Layer 5 of a small transformer language model trained on English Wikipedia (9 layers, counted from 0, width 64). Numbers have three digits each and are written without spaces.
A neuron's activation on a vector x is SiLU(gate . x) times (in . x), where the dot is the dot product.

Input weights of the MLP neurons that the questions are about. A number n stands for (n - 500) times 0.0016.
n14 gate: 512669486343683481327539606440412441619441294603395620624153463626321559553402376471440473401448574459477512397443529692575672329366488443408235610490424547454498840455485377366455572563388603
n29 gate: 345331583507483519411471483556567445420418476492520741540566432572279593523528268516606557574346522447549417241385749472889558194642518703508270473638425496311430521762384516478420496554366481
n47 gate: 568551618632357691596354547420325552354652508601460588449338509396391240486596310345555492553545542640822439482224633509482317647578209597453434892523545533420358550360542592445415440520729471
n53 gate: 573412433515476371181493482587629413649456256529584560552686541727508610368414310318597373439589391439430615673432402484620218495547624457686409503642497411387578548551445405262571652558457446
n66 gate: 574412506434406459373385551381457767665423647406374481249555558690643495414582727357427515369537539400467452460714522483411433554541606480628627503694548460679465770516691402555572329581731289
n67 gate: 506443643259532674472567573550226469508414673644499568376401338476677562503373312520619549562631498166707455315599353508638496350383154445360440566519500629552528424489601399493556397601473398
n70 gate: 539376444239655694485459510473562765623553653464358557430463427557676470378620350275784420523269702509416601502505715442369564522764648455574399547363309498330499684597376486505509503671668493
n89 gate: 553346489471398478640561634580751629332482584313519525435486374758166540676442413542610494391560394375611419406610359825612227457422634437808506585556460410640454383589572299431511509647401426
n90 gate: 400478581483512415374713857664501540473678448431480436391613461382434519377495316454505470601666584373551447396534581685625570552639708407538508515431355569466332367539460641392538391891655401
n105 gate: 419593666343363575159592520471160499473433516457354520530460605411421412312488732510426387585417568524649631377731703679531375354738442530484355583702412510523630455484412569493494448587591572
n106 gate: 480530600479365642402383468421357551408641426461369449571788476825382440166391696432640494351599609708531512423480626402381330607601393560448214582405582460570497516417813637484419559501389465
n109 gate: 391585604414518527661605492479503524563541462536412471489481615541610467602381453674529419604442838555668330271449328701788231485495624302492449575374528427247516395533489485369569358534354428
n113 gate: 407452567511530406510281693501349487548616487554448339489477419591518408421121643269548526693448513479624509358509365622590142534571543545310570669504495422407572477478487397455608538489706642
n118 gate: 325583359503433810597609656420486549453422325536564693486485331511493536527620519439595492342285566488323527495320612492738554490602398608544595675726322265575514668312136344614405784554645449
n124 gate: 459486305614513348451506396646462566577524104495516309620357445477441705515664400578372586465714489583450677541593559523387557460577366616519524348418459533640513539274512498558499583340549783
n127 gate: 488513408739352484430706467377711453490496563537576508550516470529419514744404551469498483340412675495422540565576414661463394538499823247572264541620414472590682567634549504471626737704396331
n130 gate: 500250318509224515637773481648563488407583393344569636512643759425376492500465565442503665552493498426438458565308396504672584612329244604594515499456521393562311675203408598558393616709613427
n132 gate: 423694194147474616687439414442380422412603620531413773387442377605542620308593565463780543718326769449598377344330762460533539508657527586372457507624464382556467564242478441668572744517597415
n136 gate: 570517578473543480506412570408257500335422622284386744457533292447812493358478438344617526446408669549647376294691541511347343628394442303417451676497495419571518591448578395673401607826576485
n139 gate: 517403330389417519734368376554551266483531687284406473573506516456625580533408577509458435542205807486439590434345603594587447669587509526355602383696597556541545439667549251534609327228371445
n142 gate: 435415423396637477386509553285359288417668585395338468476757517335417326488288532267676327657510554486461695631359501689472598553400416624428548543463490464557769443601596364391447592398853299
n143 gate: 470631484385371572489477516617370668445677555476617578500332390423422416487506533422483529507365360438420607257471381735639294234547512671371422454242737400342487635383505374513726600557396539
n145 gate: 449208700765496394378366485578512565512686660610519514603323464473331311509688510284544252309552498646461501516515601682411503522538562475686404689377631279372499435577565513458590649506676457
n151 gate: 542512598483372664298409599617364276685582500602485447482515468643371536579351619415653358438261652507520628613671416433767696509368644484553453358558514538590430709488809414752471776465474490
n157 gate: 450616634575362560499411320326411747482453505465533643624522353420507580591443548355360378294412430698353394493528432415377517314352427562665279556498362466409459696414709473641567463593353399
n159 gate: 406577413560517571436447801491265386514666395398576422489619527681391722808671364458535674576405628716493450608249648507439607414415241592500513577647538533609445652459436365426464514583426506
n162 gate: 391578428612562457475302417394338356524452550332313634416387798626988662475617698488757365427318479431468566401482896424276513296523465463603736494462701417307556596448388318576469547406643497
n163 gate: 503333407497434681438436278417711666464553690490397615517324599580352635421229356279658526551391649451586605467546391438555248392489576420385447600443647479528563415499467442542332310561402458
n166 gate: 428388794183445508346417628559275353418576319256350555154482477644302509587450405590563381511397386522487527357546580429376386441493165646594145369614284309279632386551472440691502401422593467
n175 gate: 490460498318513474505306477369442221590582643587428444582656411606543267241589451489541493631490786310405430593411491582281444780684398567404349573567384359642404482400614558529621580474543255
n188 gate: 549296551401485587602710378428413585429509611407175474426303342327537632430344681474527403362409466489350504484355506673583538437392332807412403435424403356577548578340739486513437674629699469
n191 gate: 262510488262528738556395650709364419582470537515290492316424594668531473623767505419596412386436629373502743360282507463696449549621703517739281437528494413448544529568479479482389442429336288
n14 in: 472716580362538481586471490284517495676540398526439427613562607208438405515491632531231647446589549434424324556447448405409515545521436525490467598647555460574420443288366331571363706347567529
n29 in: 462505685439465544669656565558555567568613551510587302343588275579639513509502619304463522349860701624562247610357248516202492733571524541446595490222466511457359358444571521777416417719347465
n47 in: 570469367399393482559324437555583502634247549450478734376632581388468349569610653602404520670543433642527969581523392733318701179588482468415454509164554532440515604333660546518604314511515456
n53 in: 466767545486515505484770334199481686653386588501677424507498401410538365474541572526714440399230693446598414469320657388258388369562463688518696432532454566388696455771571431416548632485511384
n66 in: 538419413512496322399786255572317511411491545458451582494525655459556607597596333635523477650396548446395635681539590583393331492401580699417779556550628489474448243657443386372487350565311340
n67 in: 532408464452334382519687669570560561501457517627449298628389702400451370436697385551503478327317423461691564496480599497371478577483846459362506701292593353647409482254385466382364438808584603
n70 in: 244622688417427469374626463505473562548695688413764587449556509426613338406544856551756620483495411652566519345437685491519633431587526717815600600657278407451707340451483329466435438540447508
n89 in: 605409615294519486387459378763271435410507498563744479371517763492682471583763453511484553352377690684606519612329507470261280644407419492400501540527291628571400390429714710836532512125425423
n90 in: 480393738366515253696373506645410601502435559464324513398603445625477480414476487345534503631607304643775815441559603620380561497436508383627620630493417561573544488610264518339528418601624315
n105 in: 442533543392545531599345458265351466568552554659267437538444385736480547428528472580609661514488319426589300386526577704447627463423561640448448705119359491609584561678505530710747623577471565
n106 in: 577659546572442650401638495394520705599385237284554603258431399442581416651439511606584562552548507478534350625559420605462538330403288547558623622577500403752514558805506598519879568540317486
n109 in: 462668522533467362563253278380525544385703665300414397448325560444522389569544468544335486526523533533473705563712646503363346776789502238522408336641568696579518450471572438609715498407518281
n113 in: 736562711364486401695641753299378503680323476578434354388232631540614542505447482649454633556601466377357682393655484595416410594471337545399532750788602439448449510262383540543579687593477490
n118 in: 680310533440745227573362363662207399474583501654426102458754344243484526320540265602280796688582315625445403442602491600415379478218354520603634331290610556629451316386488509497538527556450631
n124 in: 519610458550486499448612492599345588595421203498506343520426484644494676597626389461383630427639432536433584725427427445367579447595237472439541444562421572769436564369633538557533536417466755
n127 in: 621539304563486358613522498637511487633399444396627535334445568485478610553350484578522630483359702478590643714630299368460458500513392706561295610319480779412434535369677421456551426474567388
n130 in: 431592196781606389461556546604557596623555664573585571552517721402478646531487420583568395552573564381463799562403378349676585834485613341446329548454440541432473395414511423588329458534653491
n132 in: 469632506600662242424388601759565585592492620745492526569522251245495537050545696464538427693564638536715493819605649729500390492529732366622295507527532460106581580454795357398561465322672503
n136 in: 886362758547601643347450650676768423545547490574658519628511580293456547469580386837704511653488565478375430622721462469535329486266363572503310377668494611403579514591409504571482607366487575
n139 in: 585522457508467516424470573391496508792493444759631504714497286515535529473497596523436604625463557326541571544574696494376639466629584474290487388678567529657301620419361539527289461460523358
n142 in: 711611669553510423252479356399619371541623554483630479434432427629585545570578455398385451565418606570248650432225508488716504459428308458449638366795533579613164541384358538589654607493337598
n143 in: 516482655437384436350277588659233431597250309457605585440236523512458498660282627483439454632813534602402484618562379421440489323615394592701209562441488426500383598721341412580659423468565510
n145 in: 574205712502477455326417907318481592505428551671459524431423303553217429657687501565561518422650374584545642670482658552788541586602523274380684481578432484643264536483448555496561392361414378
n151 in: 528552771555482365497435630532665306389359524696519419449507341529572606636357400383355697582477429440514731463401716306757465511583491674489582274570468656409670465312497556485448639574293393
n157 in: 529581581599388219305630462685601693385556559387561725373549405250425446520514480617585480405496275483307386664419471575703702416656432404551435447503374507357326473334511446447466283397455523
n159 in: 520592278565453527350385720225323420331744376285565340552515568681471561591452263598404433580441564552560628652459531501429606466464320548470428482598589452677552604507390480621300553526512524
n162 in: 463738471578580513626603125691399760478479768504484440465398483457600385408515486499631377451308414531576615355463413691519614597664634547663466403333377467631566375433317458697499691350588469
n163 in: 558765420451589414295606531381449544310498670493600455456377671587608592424417440477445538643253660610558248254497667281640474478581340512481386367394415421588462520515619496397440391243642578
n166 in: 483410613490494291467382742292813943598469753345400567510437421370504434678594528430506610560427593733484239604734484501462331678413650337603460445673443450662546469368421603698226644487480574
n175 in: 445514495569430646617321487359321513419517637366490526771446555455378569593501463446557692558651298594412468435489664764360585631545424485495601558740659459616338635505231486698674413694589632
n188 in: 617407441343392564374599656560716425344457600799580527451642487466664378481378313388564559479505500505397638635464567200377607452186576576491617406545574499407478425389587571666521352633481597
n191 in: 499595459327548555577332484420662265482553474490294351416485619713669942567896710257443504491454578306683326492647700592185524487369649561685286669697240614312247607355610340505497472730521382

Each question shows a token from some text and the vector x that enters the MLP there. A number n stands for (n - 500) times 0.016.

" g": 331457611472617423452535543577535507497614466505598398557489433431501609508425416459505537438441517594559456440547543420406716485509486616527348498381519575569407466584480516591458401508496612
Which neuron lights up most? n29

"201": 497557595600629469331513602485564555401433303561625589494462451457470394454482703550360460418542535660495494554487487426429520451432487541466546595507473433564530501511517737478422687590524693
Which neuron fires most, and how strongly? n106, at about 10

" the": 659522495477529457497518380554655598524559550435516449672497467395519548448528397486470552301463506493651565493492516492519493519467547462523466516510619547517579412464570800429406505457413524
Which neuron fires most, and how strongly? n143, at about 1.9

"ro": 612624547501566489537570444497434593285442565559460236514412395393449514467473515533299406556415572471442427494539456458519434452578500449431491429484411510586487357509460458430554576472301617
Which two neurons fire most, strongest first? n109, n124

"er": 595410487546478554547495426575441495523384512546494510460652508519509501537427424638375532601473520516490624576497448424479679451478418492552616530469536518537582470555572405568454494545379526
Which neuron fires most, and how strongly? n151, at about 3.3

"ok": 512521550501560452394520529415483554393430510434498458541563525440486434443408579479610530649528471573386450650527516445357506556486525547435490556449636647664559463532450494474517447581428706
Which two neurons fire most, strongest first? n106, n136

" r": 400498531489648443505424466544594457604488453403460435476436536575479488549553504468431492335537524498611524523538611488467555388549693433654488481447420711577509439489518544451437467510445695
Which neuron lights up most? n191

"ely": 626504488471543440597523456540568479456486575544614395472585516453553667522456433512279506330404445411504541584408499510549439507472572490503494499477534629460539476612444628554493422470527535
Which three neurons fire most, strongest first? n127, n70, n143

"on": 542423520413698477565494460537489494529483490480478478408501520453468397464476439571467653670364521589534511575586500503459442502596515523517460444513502519559587402548480529585541423465490518
Which neuron lights up most? n166

"ra": 457533539481535533424453476503530524506459411492629528583598483519393518531507490573465585581472489440491467570591540420329437558558536430631531405485413511562513406527474451373466554398400488
Which three neurons fire most, strongest first? n53, n124, n89

"c": 311410460593550397516468486595548505643526533600553335589467520458461486513516570566468544487603434507465401489487566357615513567481566631475545499428495498516415446576562505514479403471514468
Which neuron fires most, and how strongly? n145, at about 2.9

" U": 403606437498616541589575592430447539626523544600478395561458351566442435458458550411302684491378485544487466636516579414539563528538475427518459584511383620607547432576524441525485522433488747
Which neuron lights up most? n14

",": 643474529482444517518477499447551551376485460550440556427562438495603474509453436490375506454549607323515520565512476403488589526503485483376650406458511651493589447423442748610390349519506525
Which neuron fires most, and how strongly? n132, at about 1.1

"ear": 540526460524512475553475494444412521524493516602493691526615478508497549548506408634310578526529587416397527594525522530556519557476619511554688462439537626559443505624412599537519425534474537
Which three neurons fire most, strongest first? n139, n70, n191

"ound": 669491485501411464585501491502545413483490598471601471433554529423484459518497455484256560574519488544438515635403469427585508442466465456515551521383536709642472600495441698512483412433519562
Which neuron lights up most? n47

" first": 607509556596478446510612541513618514359531469440610462530566502382475495472476406482397650388404600518563474517522572520450514625469513438548460539436524641500524486446508821571550449524518536
Which neuron fires most, and how strongly? n127, at about 6.4

"own": 757560531525608415578574433521427534298473457457475373533549392393476529434439571483434458534434545655462405407493587534563458534426527492473459416551615627588455492515457537481639577528456687
Which neuron fires most, and how strongly? n136, at about 5.1

" from": 613522521504546454437565456548485501728589528518636586459464464451583578485557505553287519505498468410533514562542508425620499440441534459546552493565507572611488533535476720541437449493493420
Which two neurons fire most, strongest first? n66, n151

" to": 673548583451528424482573454480441501578563555613623695533464477496562530440487490432297508403452524468551528485521483370462510457496560415504527425489639543609523415556503527475492492468540659
Which neuron fires most, and how strongly? n163, at about 1

" part": 604560560579588439576526473487537506406519510340632356503581495498357505461316433496281551295498539562563421520566488516456460433597561585702520524492560607598535541506490590489530359447391587
Which neuron lights up most? n127

"ed": 666495495525623457505516437497547587513472538408585526588541468471573536423444472520368520436514507384497487505487521466602594518426534499477619502465558532599553436598432604484584445562521570
Which neuron lights up most? n143

" rec": 419375597472552409450444523486508551502547562538524560514514442544407541446590473528376578367462438525392469589525583423518569600523568382519594485467582570633500533425481536424503426489581667
Which two neurons fire most, strongest first? n145, n124

"les": 755530505443847580601572509528554542395493399540401463373404351436498580421494500539286551658479554463457424457470492360431468614375502462480554413629506638448465474506539467514554528463471616
Which neuron lights up most? n136

"row": 623584488525560364561576538517582464364440478522553433529700465474454556578561375564346547499517504460373504563493460494515398435414629464402400481467608560540543432614470675475471501512599574
Which neuron lights up most? n127

" S": 555518529494584540450449450480451505758524548555486244482557583496568421513523518438410621456440612642494422601570410393538584577476416616564540624504389535640401551563532400558423435478631706
Which neuron lights up most? n124

" O": 522572458484698433536533606498486611759466452615477407592535401581457595391430505503359519629413459505486375662527451434412422523558470534441474432488439538746389479455459369521542544510555721
Which neuron lights up most? n124

"or": 619448438553670488642553449528618509456491442516423401535421495352455504602400497618233604685488528483538470469533456431549584448495424399535413497528490562511427512460473452467574492521508531
Which neuron lights up most? n14

"w": 442477618493622498595416396511481457601480502486472415510490554402439534493471611480429569656654507547463469383393453455601399587447448541396480509460535603597454384512473587523419452528535646
Which neuron lights up most? n113

" is": 562558598447554277441505399540602575447495608520574445484495456501542476542594473471344468378446558450535548560480541589591553525481601487495470554561573620520582441579513673546428454439536528
Which neuron lights up most? n145

" in": 681573525484501470463505424512430470712566528539544647488471421459544471485534489608222532470502437467543467648514579454582503564468512495601585446561520496664461473473457640492568436475511456
Which three neurons fire most, strongest first? n66, n124, n191

"am": 543484536484650440608408404491418471459475483631542421483589575492518394485541504535518527734487496551543539526484519480471427517488457650492539548511485589643514461484426575415469530481519521
Which three neurons fire most, strongest first? n113, n47, n142

"1": 624522545473533564552608459474488503445485570394530392472596506375608468549507471598312562341508464549482533492482541381535539474515562645509577571518279564641455436404446652663535408640478523
Which two neurons fire most, strongest first? n188, n118

".\n\n": 538522421337677433483640488496532562393361559458582506548405407455564514543508425500403569400501561466601616623500557537527601492498575641579598502453433388568497597460545572523347400674533520
Which neuron lights up most? n188

"z": 499539552367564542565434394509551542447502569584549304645380568389343651550436588540410520704452554635428531650608561397541540607375457489598529489498491594542563446467533344475555679456358596
Which three neurons fire most, strongest first? n151, n124, n14

" and": 713494501585470576531473473472510495565502551569566594424464495451539638509435489570401414422518516396536567479501485387477486496427628405498537540445613600562512467483449623547350446442519578
Which two neurons fire most, strongest first? n70, n67

" was": 534562598518526375502459407559552557562458538487663491512567508460562493514546524443324529311384559440639577577504464458547459577457542524537443577559510616661552451570557657572480441510584411
Which neuron fires most, and how strongly? n127, at about 9

"s": 767482561529492549503560358485541509486539535478485230385560449516521525547482442455266516515474474458379524558486482339490594514438512509526505488585418533570466529580562571525491448459529527
Which two neurons fire most, strongest first? n188, n124

"\n": 483438431430555438413653482573520600540498601485629668560348418491470593518514537467385527589487496522536477608534561394538659507449532631385532589480526441530471508434578611443507451493443595
Which two neurons fire most, strongest first? n188, n124

" by": 684509468513504527472565541609398498592473553572484691496476497474558559529546432569323622481494498476585389544524515549621446457437592520483592486516570621497535453474459606550456486458442612
Which neuron lights up most? n67

"),": 707572566412486564434550379493490562376527526549444556506468462524546542544379397596439537382556563439505517453606598507575582556513581566541557505514496566655578443441491767539384434500535563
Which three neurons fire most, strongest first? n188, n163, n105